Layer 7 of a small transformer language model trained on English Wikipedia (14 layers, counted from 0, width 128).
A neuron's activation on a vector x is ReLU(weights . x + bias), where the dot is the dot product.
The model reads these tokens: " (" "P" "h" "." "D" "." " " "1" "9" "8" "0" ")" " from" " the" " Un" "iv" "ers" "ity" " of"

The vector x that enters this layer's MLP at each token. A number n stands for n times 0.039.
0 " (": 49 -94 -43 -6 -35 -29 45 -30 4 -28 28 -22 44 -21 22 -13 50 2 -8 -15 -48 -56 21 -39 9 6 -14 -20 23 6 19 -8 13 -12 -31 4 36 2 -11 -10 36 -27 -1 -11 12 -14 -3 40 30 -26 38 -38 -11 -2 8 12 -12 -15 23 26 -58 33 17 -28 -16 27 10 -5 -6 12 -8 14 -5 28 -30 14 27 -15 -10 8 -2 8 -51 -10 20 8 13 -21 -38 1 -15 -46 -5 -38 -12 -9 10 -18 -8 13 1 -21 40 22 6 10 5 3 -17 7 -6 43 47 -7 9 22 27 19 19 6 -35 36 45 2 -13 26 22 -8
1 "P": 2 -18 -20 -3 -14 13 0 -31 -8 -8 11 -18 23 52 39 -4 32 -32 6 -30 -18 -28 4 -33 -7 -4 -10 -3 90 23 26 -24 -6 -11 18 27 -18 22 0 -30 22 -78 12 4 -10 -3 -24 23 58 -14 17 -9 -29 -18 6 -19 -19 3 39 17 -3 24 2 1 -9 41 -22 19 -6 11 4 1 -11 4 -15 24 6 12 -10 -23 9 56 -73 4 28 -14 22 -7 -46 -39 23 -43 22 -12 44 -20 -22 -11 13 25 33 16 19 11 -8 14 2 -11 -58 -1 -30 5 38 -35 -21 11 20 -9 27 6 -40 -8 37 -54 7 32 2 -2
2 "h": -13 -25 27 -20 -12 12 6 -28 9 -34 0 -16 2 13 38 -32 76 -25 12 -41 -8 -23 -3 -29 22 -10 -41 21 14 -17 15 -15 7 -53 21 16 -26 16 6 -4 34 -11 -8 16 -40 9 -7 0 19 9 20 -23 -18 17 36 -6 19 4 17 19 49 12 8 4 -17 63 -6 55 -7 10 23 -6 -10 -5 -47 -7 30 -15 -2 -38 -3 25 -49 31 1 -11 -13 -8 -45 -40 9 -27 43 -15 29 -18 -4 7 9 49 8 15 -19 -7 -34 -10 -13 -17 -28 -18 -30 17 14 -19 -9 19 79 -36 27 -13 -27 3 55 -23 -10 15 32 -6
3 ".": -10 -38 10 -42 17 41 16 -1 -2 6 1 11 63 23 -12 6 10 -10 2 -24 -18 -32 17 -31 -13 -39 -9 -28 15 11 24 -13 -28 -11 -3 19 17 39 -16 16 -4 16 -3 23 -24 -4 -7 14 24 9 15 -40 -23 28 53 -3 28 22 39 4 4 -5 -58 -27 -26 83 13 26 -6 9 34 -4 -9 6 -65 7 16 -22 11 -30 -17 27 -42 1 -20 -39 3 -8 -35 -62 7 -42 29 5 35 -17 33 -2 -28 20 17 -26 -18 10 -2 -8 26 -5 -26 -27 -48 -11 30 -29 -36 40 27 -17 6 -11 -11 12 48 3 -6 27 30 14
4 "D": 12 -25 -25 -5 -2 19 6 -14 -33 -1 -26 30 71 64 20 -9 22 -5 0 7 -31 -36 6 -32 -5 -23 17 22 3 12 45 2 -22 -10 11 5 3 58 -14 -23 46 -2 -28 3 -6 -14 -17 30 30 -10 -16 -15 -16 -13 16 -15 -25 2 28 9 -5 17 -49 25 -18 55 -11 50 -28 11 31 -8 14 5 -45 31 33 -25 26 -31 -16 64 -47 9 7 4 14 -20 -36 -48 49 -14 19 -4 23 4 2 -9 -23 6 -6 -4 5 -12 11 21 11 23 -20 1 -51 -18 22 -60 -19 29 38 -26 -9 -34 -39 -17 42 -25 -11 10 31 -24
5 ".": 17 -18 -24 -24 1 32 11 15 18 -27 14 4 67 37 -9 2 19 3 23 -16 -39 -46 25 -28 -15 -15 -29 -26 18 18 46 -26 -34 -3 -25 10 5 18 3 -15 15 -22 -4 44 -6 -5 -8 -10 60 2 2 -20 -36 12 60 20 37 14 22 17 23 31 -45 -10 -30 48 6 22 -3 2 21 7 14 4 -49 6 5 -10 -1 -53 -27 20 5 3 7 12 7 -32 -17 -62 -11 -46 11 -19 44 -10 -1 -19 -51 14 22 -11 -10 10 -8 10 44 -11 -9 4 -40 -36 11 -41 -36 40 38 -5 23 -30 -43 14 -2 4 -28 20 57 -2
6 " ": 2 -50 -14 -7 -12 32 44 1 -6 -30 2 19 50 30 20 9 29 34 4 -13 -49 -24 27 -26 0 -31 -45 -29 -8 15 34 -4 -49 -3 -15 11 6 36 -2 -30 35 -31 -19 -14 -7 -1 -25 12 57 -20 0 6 -1 -16 21 -2 -18 16 41 19 42 34 -47 11 -40 58 -3 63 -7 9 -9 9 17 39 -28 9 11 1 20 -20 0 25 -18 -7 9 30 -3 -18 -22 -53 -17 -53 -8 -5 18 -15 -32 -8 -16 32 11 13 0 15 6 38 22 -6 -58 10 -40 -25 21 -31 -36 44 33 -3 -11 -33 -38 21 6 -24 -7 21 8 -6
7 "1": 23 -44 -38 2 -41 9 22 8 22 -27 17 7 27 81 7 25 40 8 12 -11 -41 -22 20 -26 -17 -27 -51 -13 37 14 56 -16 -29 12 -2 26 2 22 3 -31 42 -36 -27 -7 -11 0 -23 24 60 -34 12 7 -10 -6 49 -10 0 11 29 20 36 30 -33 -5 -29 31 -16 61 -11 -16 35 0 8 -1 -8 7 25 -3 -8 -23 -23 23 -12 -9 -16 17 -6 8 -16 -22 -18 -61 34 -42 30 -18 -41 -30 -31 36 -2 0 -12 28 -7 37 9 3 -48 -22 -43 -11 -2 -8 -37 43 25 -6 15 -24 -24 -6 1 -6 -5 8 25 17
8 "9": 46 -40 -40 -2 -47 8 44 -19 39 -13 8 30 31 53 -11 17 24 16 5 -25 -42 -36 7 -28 -23 -31 -21 17 32 5 78 -13 3 -1 -14 19 3 15 0 -39 37 -45 -7 -11 -8 13 -27 12 40 -19 9 3 0 -14 54 -10 -10 38 20 25 60 12 -40 -4 -3 14 -40 36 -2 5 -5 -5 10 9 -28 14 45 10 -7 -3 -3 -5 -11 -22 -11 8 -19 -4 -12 -14 -7 -51 32 -51 60 -26 -26 -34 -59 -8 -19 2 -8 19 2 6 -7 9 -23 -8 -28 -8 41 -8 -38 41 29 5 48 -36 -20 10 13 -5 -6 0 19 7
9 "8": 56 -1 -16 -2 -61 -4 28 -30 41 -13 9 31 48 60 11 26 7 13 12 -12 -41 -20 -3 -46 -14 -19 -23 7 23 14 63 -2 -13 -7 -18 26 14 -6 -14 -25 19 -50 -7 -14 9 23 -26 17 40 -19 15 -5 -1 13 15 -16 -10 36 6 30 43 -4 -39 1 -12 0 -18 24 5 16 -15 -24 19 12 -54 0 40 24 -2 -33 -3 -1 -15 -6 0 29 -17 -5 -10 1 0 -57 28 -51 52 -35 -35 0 -63 -1 -12 11 31 1 17 20 -28 5 -34 17 -1 -2 43 -25 -44 10 19 3 40 -35 -38 -5 25 -7 -24 -4 36 6
10 "0": 59 -7 -29 1 -62 -13 11 -19 45 -10 17 59 46 37 19 12 -7 19 21 12 -48 -23 -1 -48 -11 -22 -47 4 40 9 48 -3 -18 -6 -18 4 1 -3 -26 -6 41 -48 -17 6 -7 47 -31 16 58 -15 6 13 -4 23 11 -9 -24 26 11 30 26 12 -48 -15 -16 12 -13 9 6 11 -5 -1 25 -10 -51 -8 43 19 -7 -26 13 5 -33 16 23 48 -15 -17 -11 13 4 -26 4 -39 29 -24 -36 10 -48 2 18 0 38 -17 28 1 -9 -5 -47 18 1 3 20 -48 -35 2 18 13 25 -38 -45 8 -1 -17 -25 8 27 14
11 ")": 34 -21 -6 -1 -46 -20 37 -39 30 -15 2 12 52 32 16 -6 7 17 15 -16 -84 -29 -1 -16 -18 22 -26 10 64 -2 57 9 -38 9 -5 14 -21 21 -30 -16 17 -49 6 -20 11 6 -23 11 23 -23 10 -46 -30 12 34 17 -19 4 14 31 22 23 -19 -14 -26 62 -21 28 6 -3 -4 7 7 22 -37 1 26 -14 -10 -34 40 2 -46 -5 23 27 10 -25 -9 -33 11 -17 21 -21 24 -4 -37 13 -50 25 -14 -20 27 18 6 11 21 -21 -57 0 -9 6 39 -28 -20 4 28 0 42 -3 -60 32 20 4 -16 -15 33 20
12 " from": 36 -59 -7 5 -8 -21 16 -21 28 -21 24 18 60 26 16 18 28 4 -10 -30 -26 -39 -8 5 -18 -45 -11 -10 44 4 68 -7 0 -10 10 8 5 54 -45 -14 56 -26 5 -7 6 -2 -8 25 16 -1 41 -14 -48 -13 31 14 11 2 15 10 31 8 7 -14 -11 32 -27 30 -16 16 -24 -31 4 17 -44 -16 9 -11 6 -60 14 -1 -38 -33 30 -4 24 14 -29 -23 14 -16 5 -53 21 26 -53 0 -29 27 3 -28 2 18 13 -12 3 -36 -65 -12 42 9 53 -8 1 13 58 -7 9 -12 18 7 25 -17 -45 15 9 0
13 " the": 36 -50 15 -6 -35 12 -1 -11 5 9 -17 -19 1 -1 34 8 17 15 9 -34 5 -32 14 -39 -11 -43 -11 9 11 28 50 5 1 -10 9 43 24 34 -19 8 59 -27 10 -9 -2 -6 22 44 32 -5 39 -32 -6 -12 76 -19 -9 -20 -8 6 -3 8 -9 -26 2 52 -14 -2 -3 -4 -25 -2 23 14 -36 11 22 -22 -30 -38 12 10 -85 -29 28 -16 5 -13 -54 16 -24 -30 12 -16 35 4 2 -10 -31 23 -9 -8 47 17 30 0 11 -51 -57 0 -9 13 62 5 -22 23 9 8 10 -10 -19 0 36 -28 -2 9 9 -22
14 " Un": 42 -44 -10 -21 -20 -9 36 -63 6 10 4 24 2 18 18 16 15 -1 -20 -34 -36 -32 9 -23 -21 -31 -12 9 59 9 43 -34 22 -9 8 30 2 49 8 22 26 -53 -3 -20 -29 8 29 33 11 -5 6 -37 -17 19 13 -6 -16 -6 12 31 -3 30 -28 3 -7 44 -28 31 -28 25 4 28 7 48 -21 -19 13 -21 4 3 13 1 -68 -11 2 3 31 -21 -52 5 -35 -38 -10 -27 62 -16 -12 0 -6 43 2 10 23 55 -2 -1 0 -21 -36 -19 -23 -21 23 -38 -20 -6 41 2 4 3 16 -24 37 -36 22 11 14 -2
15 "iv": 49 -15 -9 -38 -38 -7 11 9 24 0 5 -2 34 45 20 -2 14 -18 6 -32 -36 -14 40 -25 -4 -17 -27 11 20 -17 0 -22 26 -6 -36 20 -31 6 21 9 -15 -27 -2 -13 -27 31 -18 -3 70 -5 16 -5 -16 36 3 -16 6 -23 -8 24 46 17 -32 18 -9 51 -38 34 4 27 -21 7 -11 -15 -35 12 34 -24 32 -29 32 52 -48 -8 -5 9 56 -22 -36 9 22 -33 8 -26 17 -9 5 -12 11 -6 -10 -20 4 38 6 -16 -28 -32 -64 -6 -23 -42 45 27 -24 6 36 29 6 -43 -27 -8 20 -19 22 27 17 21
16 "ers": 52 -44 -13 -15 -21 14 39 -15 26 3 -26 12 43 35 3 3 23 25 -17 -10 -21 -31 3 -13 -17 -16 -24 4 0 -5 27 -46 18 11 -27 66 -13 -7 20 25 -4 -43 -3 -7 19 10 -31 -7 43 -23 18 -28 -4 19 6 30 -1 -5 -11 17 43 10 -70 24 18 63 -34 0 -1 42 -3 0 -6 19 -34 -9 34 -19 14 -37 11 20 -38 23 -30 43 42 -27 -34 26 -12 -45 13 -2 29 -13 37 -5 -27 -10 -22 -18 -15 20 13 -7 27 -3 -48 1 -20 -42 31 -37 -18 -1 53 32 -19 -25 -20 -24 13 -27 18 20 4 -1
17 "ity": 82 7 11 -9 -40 -1 19 -23 -2 -13 -49 29 66 42 18 0 18 -3 8 14 -20 -27 16 10 -10 -18 -43 -14 9 -1 10 -8 21 2 -12 49 -14 -23 -6 10 39 -38 -24 9 -9 -6 -12 -12 57 -26 33 -26 -22 29 13 -26 15 -4 -19 26 28 4 -49 18 -7 54 -27 2 10 11 -2 15 31 36 -64 -31 19 -35 -6 -36 -2 52 -29 -6 -15 35 57 -35 -38 3 -17 -26 22 -21 30 2 17 -18 -14 -9 -30 -19 7 23 3 -7 -6 -15 -36 -7 8 -34 18 11 5 10 46 17 4 -46 -38 22 8 -3 -5 18 23 -1
18 " of": 82 -43 2 -4 32 24 17 -17 19 -37 -28 12 73 44 40 19 49 10 -1 -30 -43 -1 -16 6 -12 -64 -17 -5 42 2 13 -49 13 -23 -18 16 28 26 -23 20 22 -33 -4 15 -15 -6 -18 17 35 -39 60 -29 -16 -8 15 -11 24 8 4 7 6 14 -49 -7 -35 8 -19 23 -12 -4 -1 19 31 27 -39 -26 7 -13 23 -51 8 35 -14 0 -21 26 24 -6 -27 -9 0 -4 -2 -6 16 15 -5 -25 -15 18 -18 -15 20 29 -3 -7 -6 -32 -55 18 8 -18 8 -29 -18 -12 75 24 -9 -14 6 2 -7 14 -35 24 -10 -14

Each question shows the input weights of one neuron of the MLP. A number n stands for n times 0.0047.

n486 (bias -0.031): 10 -7 9 -42 -14 -10 -29 -21 -13 -18 8 23 6 -20 1 4 -9 6 -10 5 1 -20 11 -5 -22 -16 5 4 2 8 -24 7 -11 -26 0 2 1 22 23 24 -4 -3 -14 2 -9 10 7 8 -23 54 4 11 2 1 -18 12 3 -2 14 20 -12 -28 15 -14 -6 0 3 1 4 -10 2 24 -7 8 5 0 1 -19 4 28 8 3 -9 20 13 4 -2 6 0 11 -7 11 -25 -26 -4 33 4 -15 6 -5 6 34 -12 21 -34 13 -6 9 5 -4 7 13 -8 -7 -8 -8 2 2 10 8 16 -14 2 22 -11 -9 23 -32
On which token does it fire most? 14 " Un"

n369 (bias -0.031): -17 7 -1 10 -3 -13 6 -6 -21 -15 2 -1 -4 -16 1 13 0 -18 5 14 -8 26 6 -1 -45 -8 -15 7 -15 -10 42 32 23 -3 9 15 5 11 9 -3 -16 26 -6 7 1 3 -31 -27 0 -7 16 -30 25 8 -21 -11 10 -23 -11 10 -36 2 10 -5 -2 16 16 5 0 41 -9 -7 -2 2 27 13 -26 -16 18 12 14 -29 4 21 12 -22 9 -26 -24 25 1 20 7 -30 19 43 12 2 -2 -12 -17 10 7 6 -10 13 12 0 17 -18 -11 3 -31 -22 -5 -6 5 10 4 -6 14 13 -3 20 11 -26 1 -21
On which token does it fire most? 14 " Un"

n34 (bias -0.041): -2 -20 25 -13 -56 -18 -4 9 -4 21 -9 10 -26 0 29 5 19 -1 -31 -6 30 5 -14 -3 -38 1 2 -32 -15 19 10 13 -8 6 -5 25 -17 -14 48 0 -15 29 -8 -17 -2 27 -3 5 -10 -3 2 21 7 -1 -17 10 25 -3 -15 -8 -3 -32 29 -23 12 -20 4 2 2 8 -2 7 -3 26 -12 -25 -12 -21 0 26 2 -12 5 -9 -4 9 -31 4 -10 6 9 -4 9 -11 47 -12 -6 -4 -7 15 -14 3 -27 12 21 19 8 9 8 18 16 -16 -15 23 -16 -25 7 7 5 30 28 -27 18 6 -48 -2 29 2
On which token does it fire most, and how strongly? 9 "8", at about 0.36

n192 (bias -0.022): -3 -1 -11 -5 -3 14 -12 22 -4 18 -25 -9 4 -5 -5 9 -17 0 -49 1 3 -4 29 -28 1 8 17 22 0 -1 6 27 11 26 -27 23 14 10 -6 -3 11 3 -7 -16 11 4 4 3 -35 11 -23 12 17 -15 1 -5 8 -3 17 16 -5 1 29 28 -19 -23 -10 6 12 6 -21 24 -24 3 34 -12 12 -9 -8 0 -27 7 40 3 -6 13 13 15 -1 -3 15 -20 -11 -35 -25 -1 -20 27 -2 13 5 24 -23 -18 -17 6 -11 -18 -30 4 6 14 -7 -7 -17 17 17 -26 -15 -17 5 8 -29 -7 7 7 2 -6
On which token does it fire most? 6 " "

n97 (bias -0.032): 12 -10 17 3 13 24 5 -1 20 -4 -9 -39 -18 -3 8 -16 17 -1 5 -9 -11 13 -7 25 20 -16 22 5 -12 -1 -11 -11 -13 2 -32 -29 10 -19 18 -24 -28 -15 0 -16 -5 -4 18 -27 -15 28 6 17 -1 14 -15 26 -8 -1 -14 -14 10 0 -9 -19 28 -8 -24 22 -3 5 3 0 -15 11 13 -8 11 -4 5 23 4 20 40 -56 2 24 4 21 -22 -10 -5 6 31 -6 17 -31 -10 -3 12 -14 11 -18 -24 -17 -8 14 -12 15 -4 -16 -2 35 18 -21 -20 40 4 -10 17 21 24 -19 4 -11 -6 7 13 6
Its two highest activations, in order, are on tokens 8 "9", 2 "h"

n490 (bias -0.014): -5 -9 -12 26 -9 -12 -8 12 -12 18 5 -11 8 -14 -7 4 7 21 3 -20 0 -20 7 -10 -24 7 -1 8 -21 -32 -6 14 -4 8 -15 -5 -27 -11 -38 -6 3 5 -15 -17 0 5 -3 18 15 -15 4 20 2 14 -9 0 -2 4 10 -3 1 -9 -2 9 7 15 6 9 1 -9 2 7 33 12 27 6 16 -1 20 5 -10 -2 -1 3 -11 -2 -30 23 19 10 -11 17 4 7 -13 -2 -28 -9 -1 -2 25 19 3 -12 -9 10 -6 12 7 -24 26 -13 -15 9 -16 15 7 5 -32 -9 36 10 -8 0 -1 -22 0 -1
Its two highest activations, in order, are on tokens 7 "1", 6 " "

n205 (bias -0.018): 31 -3 14 -4 -22 26 -26 -2 5 -9 18 -13 -29 -14 -13 -13 -1 33 -14 -1 14 29 13 -10 18 12 14 -2 -26 -3 0 10 5 7 -4 -8 1 11 -20 -13 21 -40 25 -12 3 9 13 13 -10 -10 0 17 11 6 25 -21 -5 46 -6 -24 2 -16 12 4 -19 1 -19 -41 35 -3 2 -24 3 -11 14 -8 -15 -24 16 -3 -2 -5 20 1 -9 19 19 10 -6 23 46 -2 -5 2 9 -21 -25 11 -15 -19 5 17 2 -22 -28 -2 -20 5 36 26 -27 39 31 -10 -35 11 -45 -1 1 -11 22 19 5 4 2 -16 -13 -10
Its two highest activations, in order, are on tokens 9 "8", 8 "9"

n343 (bias -0.045): -35 22 25 7 -12 -46 34 -15 35 20 -15 -16 -27 -15 -14 -2 10 -20 -13 1 10 -15 18 -25 -19 -9 31 -33 -21 43 -10 -3 -41 16 -2 43 -6 -14 5 -33 11 -24 -35 32 -13 1 11 15 -15 -21 17 1 13 1 11 12 -8 8 -19 -16 8 12 27 -21 14 -29 -7 -15 -8 37 31 46 17 -9 -12 12 8 20 -30 -32 4 -4 18 -2 -34 28 -33 -8 -7 18 -4 27 -1 -10 -19 9 5 19 -5 7 13 1 19 28 46 41 -15 7 18 1 12 20 -22 -1 8 -26 6 0 -4 -12 5 -3 -13 -4 -11 -36 9 21
On which token does it fire most? 9 "8"

n500 (bias -0.028): -24 3 12 20 -1 6 -14 -8 40 -25 7 1 -5 -7 22 -9 -4 -10 -11 2 15 5 -35 12 29 -11 -10 2 -13 4 -8 -19 16 -6 -3 -13 -42 24 -30 21 -25 -4 14 1 -15 15 -12 -28 37 -24 -4 0 -11 -2 -30 29 -7 23 15 4 -5 -19 2 5 13 7 16 -24 3 -1 7 13 22 8 -27 -34 -28 11 8 -5 -4 -5 18 18 24 -4 2 -5 -13 13 -34 -7 -3 5 2 25 -16 -2 32 -19 2 9 -1 -27 16 25 25 4 -23 16 -25 18 25 2 48 -4 -14 5 32 -21 5 1 -20 14 6 -18 -9 1
On which token does it fire most? 10 "0"

n155 (bias -0.033): -11 9 -1 11 -8 3 -4 4 0 16 -7 -4 22 20 19 22 -1 -26 3 -12 7 -19 -8 19 -4 6 -4 3 -18 6 -10 -11 6 -11 2 13 -15 -26 -6 17 -27 -12 -11 -13 19 3 -1 -27 -11 -29 -6 22 8 5 1 15 12 9 -7 -32 -16 -12 6 -8 7 12 -9 4 11 -6 -10 10 9 -11 0 12 -1 -8 2 29 -1 12 8 24 -7 -25 -25 -37 14 -7 -1 18 -5 -24 5 22 -6 -14 -17 24 7 14 -8 12 -6 -7 14 -23 9 -6 25 -16 -32 22 -4 -20 24 16 -3 -12 -13 19 15 8 33 -3 -13 -7
On which token does it fire most? 17 "ity"

n191 (bias -0.026): -20 11 5 10 5 7 25 2 -9 -39 15 3 -20 -10 6 22 26 19 -22 17 -12 -17 22 -12 -7 -10 12 -5 23 3 -30 17 -34 15 35 -33 -7 -3 -5 -4 -14 3 8 1 -3 -45 16 12 -7 -19 13 -7 -12 -5 -31 9 21 -17 2 20 -46 3 21 11 16 29 8 -18 19 19 4 -18 -3 -60 -14 21 -1 2 -13 16 -8 8 -16 -9 -16 -5 -13 -14 27 20 -12 -21 -15 -19 -3 27 29 -23 5 -14 -2 -6 -22 12 -10 23 -24 24 9 30 5 -11 7 -17 3 18 -16 27 -3 8 22 37 -23 17 4 22 4 -17
On which token does it fire most, and how strongly? 0 " (", at about 1.3

n190 (bias -0.030): 24 -1 -10 -6 15 -4 8 40 -3 -5 -15 12 -6 -29 -22 6 -3 -6 7 31 20 -12 0 22 -11 34 24 -1 -6 10 13 -16 -4 -3 12 5 16 20 -17 9 16 -26 20 18 -1 -3 -38 -7 -8 -10 -4 22 -2 9 -1 22 19 -1 9 -9 -35 -19 -15 16 8 -2 8 -26 -19 -10 -18 3 9 -9 -8 -20 31 0 14 12 -1 7 -56 -15 -20 -20 16 22 -12 8 1 1 20 14 -11 -6 13 -13 7 -3 -19 -7 13 -3 -14 9 2 -3 28 -27 -7 16 -20 13 15 -21 13 0 -12 -10 20 -7 -28 -17 39 -5 14 -12
Its two highest activations, in order, are on tokens 16 "ers", 17 "ity"

n431 (bias -0.034): -18 18 -43 7 -11 -13 -36 -17 33 2 -18 11 -11 24 29 -21 -8 -24 17 15 -19 22 2 2 2 33 7 -8 -12 21 5 7 -10 15 8 -35 14 -27 -10 10 -28 -4 -22 2 -16 11 15 0 -18 -3 -36 14 -22 3 -23 7 27 4 -2 3 20 -8 21 -4 1 -14 2 -22 -11 7 -7 11 -2 35 29 -1 20 1 28 -32 -10 4 37 8 2 26 -12 -32 -18 6 -1 4 6 -16 18 -10 -22 -14 33 -27 -17 33 27 -12 7 -9 5 24 17 8 19 2 28 -10 -13 -22 -1 -24 17 -11 17 -13 9 3 -40 11 11 6
Its two highest activations, in order, are on tokens 9 "8", 10 "0"

n177 (bias -0.038): 1 12 3 -22 -10 -9 10 16 -10 -14 8 5 18 -9 -6 17 -4 -3 31 16 41 0 9 15 -20 19 -1 -24 4 -27 -27 21 25 27 -19 1 5 -14 13 -21 7 3 -10 -3 20 -20 -1 -15 -10 10 28 -2 -24 -3 2 -14 49 -36 -23 7 -9 -31 -34 -10 12 -9 32 -29 24 10 -7 -26 7 6 30 -25 -11 1 0 8 -53 -5 9 25 35 -4 30 -10 -3 -18 14 -13 -44 -14 21 -16 25 -28 -29 -11 16 -5 -22 12 31 -20 27 5 6 -9 24 1 -16 -4 -9 -11 3 28 -2 -1 14 -11 -5 19 -7 12 33 -21
On which token does it fire most, and how strongly? 17 "ity", at about 0.99

n295 (bias -0.037): -1 -2 10 2 -30 2 1 13 -18 14 -29 -11 2 6 -32 -3 9 46 7 -15 17 4 16 24 0 -17 23 -4 -4 -7 10 9 -4 9 -8 23 -16 -4 -3 3 -5 -14 2 9 -33 11 8 17 1 0 20 30 5 -1 -5 -2 4 -15 -35 5 -13 22 32 -22 -16 7 -12 -26 -17 -35 5 3 -16 -10 7 0 -24 13 1 18 15 20 -9 12 9 9 2 -14 24 14 -5 10 14 -8 2 13 -30 -12 9 -12 7 1 25 1 -11 -3 15 -2 -3 16 -12 -4 -27 16 -8 11 -14 -13 17 -15 7 3 -3 9 0 -8 -20 -22
On which token does it fire most? 13 " the"

n57 (bias -0.057): -6 8 20 26 2 -43 -6 14 -14 12 -4 -1 11 4 -20 7 4 13 -43 25 -43 -10 16 3 25 40 36 -2 -7 1 3 21 3 21 -2 9 -26 -13 28 15 -55 13 14 -14 13 15 -7 7 -19 12 6 16 3 -6 12 23 -45 -1 1 27 -35 -1 7 -29 10 32 -13 9 7 10 -20 -28 -4 5 23 -4 -4 2 -19 4 8 -13 5 -2 -3 13 -31 15 5 -5 3 18 -23 5 -10 -16 -1 19 23 16 -37 -9 31 7 4 14 -25 -10 -30 -37 -1 -7 7 -12 16 -23 7 -16 26 22 -13 -13 4 -1 7 -14 -6 20
On which token does it fire most? 11 ")"

n142 (bias -0.030): 10 -16 22 -12 13 2 -2 -3 -15 -17 -34 -6 -1 11 -5 32 9 10 -9 36 -6 41 13 -24 15 -12 -9 -19 -8 53 1 -10 2 -8 8 13 -9 -23 -2 19 -3 9 -10 -37 -9 -47 16 -30 27 -4 -13 -3 -2 0 -37 15 22 17 -11 38 -11 -4 9 -29 -3 18 21 11 -6 -8 -4 13 20 23 3 5 -25 -16 8 -1 -8 -9 20 1 -25 -14 -6 -4 -21 23 15 24 2 3 -12 -11 34 -28 22 11 15 16 -6 10 13 -29 -3 -14 -10 34 -15 7 -14 18 -8 35 15 -12 17 -15 14 0 -26 2 -29 -14 -26 -11
On which three tokens does it fire most, strongest first? 18 " of", 17 "ity", 6 " "

n131 (bias -0.035): 0 21 61 -20 1 21 -20 23 -7 -15 11 20 -23 -7 -14 -36 7 5 -19 -20 35 -26 19 -2 -6 15 -13 -19 -24 -2 18 2 0 -8 -28 -12 13 0 -16 5 -1 26 19 -3 -4 26 5 -33 -7 6 6 -2 -26 27 22 -23 0 -9 -16 -5 -23 -7 22 4 -4 -9 -13 -17 -3 -9 -13 -11 2 -14 -16 -6 -1 3 9 -5 24 -5 1 22 -14 -18 -8 7 -14 -24 27 11 16 -13 16 -5 -28 5 17 -8 13 18 17 8 -15 10 24 -16 -11 -5 6 3 7 9 -14 4 -13 -13 -18 40 4 20 46 17 -1 13 -4 12
On which token does it fire most, and how strongly? 2 "h", at about 1.1

n425 (bias -0.022): -2 -11 13 -8 11 4 -3 -15 14 -3 -5 1 5 8 -10 8 -1 -26 10 -2 -28 1 -10 -6 -14 8 -7 -7 -7 -14 12 -8 4 15 -2 -4 -15 4 -7 -3 -17 -22 8 -6 -1 15 18 15 -9 -27 6 14 23 -13 13 19 9 4 -5 34 -1 9 33 -19 0 -13 11 -6 -4 -6 -23 -3 2 -17 4 2 -19 2 -1 -5 20 -27 23 -2 10 7 -20 2 4 16 -5 -20 -12 -19 0 21 -2 3 9 5 -2 -8 13 3 1 29 24 -10 3 -24 -13 6 -19 22 21 -23 4 13 -1 38 1 8 -10 28 11 -13 -9 -8
Its two highest activations, in order, are on tokens 11 ")", 0 " ("

n426 (bias -0.033): -28 13 13 2 27 39 5 5 18 -14 -6 -2 -8 -32 -5 30 -6 -7 5 45 -8 -3 15 0 1 22 8 -13 -18 24 9 2 18 4 -28 10 10 10 -15 -11 9 -11 -32 22 13 -14 22 -36 9 15 -18 -3 -23 11 -15 19 -18 -14 -20 -7 -21 -15 12 -19 10 -14 -9 -15 47 36 -5 2 5 17 -10 12 -5 0 -9 7 -16 -7 -6 -14 19 -18 15 -2 10 -10 -14 -21 28 -9 -12 -27 -7 4 -5 31 -4 -19 -4 11 -28 -7 26 5 12 -2 -4 18 -8 -16 -21 -3 -10 31 9 15 28 -27 3 -23 -4 -31 8 23
On which token does it fire most? 5 "."

n335 (bias -0.032): -21 10 2 -2 -3 4 -12 19 35 9 -41 3 -1 2 22 3 13 -10 -30 4 19 5 -12 -6 -14 5 17 -16 -24 5 -4 -17 2 -16 -21 -2 -5 20 -8 41 -5 10 -7 10 29 -25 14 -15 -45 2 -19 10 22 1 8 -2 12 24 6 1 5 24 1 -27 -25 38 -14 -14 7 -5 10 -11 -16 15 0 -12 -43 -21 -25 15 -4 -14 33 -15 -5 -12 40 19 -16 -12 11 10 6 -14 -2 -17 13 -11 4 3 -14 -19 2 17 19 -8 -9 6 0 20 9 7 -2 12 -3 -15 3 12 15 7 31 1 -9 -28 -6 5 20 -5
On which token does it fire most, and how strongly? 3 ".", at about 0.23

n3 (bias -0.026): 3 -15 7 3 33 37 6 -2 -12 -9 -12 -9 14 -27 16 -16 10 11 -7 13 21 -2 5 19 -26 1 -15 31 -27 19 4 -15 3 -9 17 19 -7 -11 6 -1 -30 -7 -19 8 7 -21 38 -30 -2 24 -11 -6 13 3 -3 3 -4 10 -3 17 -23 -3 11 -28 -18 -4 -14 0 8 -1 16 12 3 0 6 1 -5 -15 -12 9 12 0 14 -1 -2 -3 -2 -20 -6 16 -19 -7 0 11 3 -1 3 -17 6 -18 1 8 2 -29 18 -1 -25 -9 -22 -8 8 -6 3 -9 13 11 1 -10 25 13 3 -13 -5 -35 -3 2 22 -4
On which three tokens does it fire most, strongest first? 13 " the", 2 "h", 16 "ers"

n113 (bias -0.008): -18 -10 -16 23 2 -8 2 -16 22 -24 9 -11 -22 14 -37 -5 33 10 -3 10 24 23 24 30 -29 11 -20 6 -1 5 1 9 19 20 -23 -6 10 6 14 -33 -7 -14 8 -10 4 7 -1 -2 -10 22 4 0 24 -4 16 16 -22 7 3 1 17 12 0 -3 22 -4 -5 1 20 2 -21 19 -39 -11 2 15 11 -27 -6 0 -9 -27 14 -9 -3 10 -3 18 0 13 -11 10 -22 24 19 -20 -8 13 -20 -12 -22 -10 5 7 -5 -1 -11 -2 0 -9 -17 8 -23 38 -1 17 -17 -5 0 -8 18 18 -3 0 6 -23 0 -8
Its two highest activations, in order, are on tokens 8 "9", 7 "1"

n222 (bias -0.042): 9 20 21 -1 -13 38 -8 -17 -2 37 -13 -6 -18 -8 -38 3 -8 3 -25 -1 13 -13 9 3 -33 -16 10 -14 -26 19 7 -20 17 -9 -8 -1 7 -1 -6 -31 16 25 -29 21 -4 0 -8 -13 15 -15 -15 3 -10 -11 36 8 3 2 -11 0 4 11 11 -4 -19 -5 -4 -5 -41 -8 9 2 9 -19 -7 16 14 -14 26 0 -14 -8 2 -13 -16 0 7 -7 -16 18 -9 20 28 -2 -21 31 28 -3 12 17 -16 15 6 3 6 18 11 -2 10 -13 1 16 -4 -6 -6 26 -20 -5 -4 6 22 17 4 -23 13 -11 -14 -2
On which three tokens does it fire most, strongest first? 13 " the", 3 ".", 4 "D"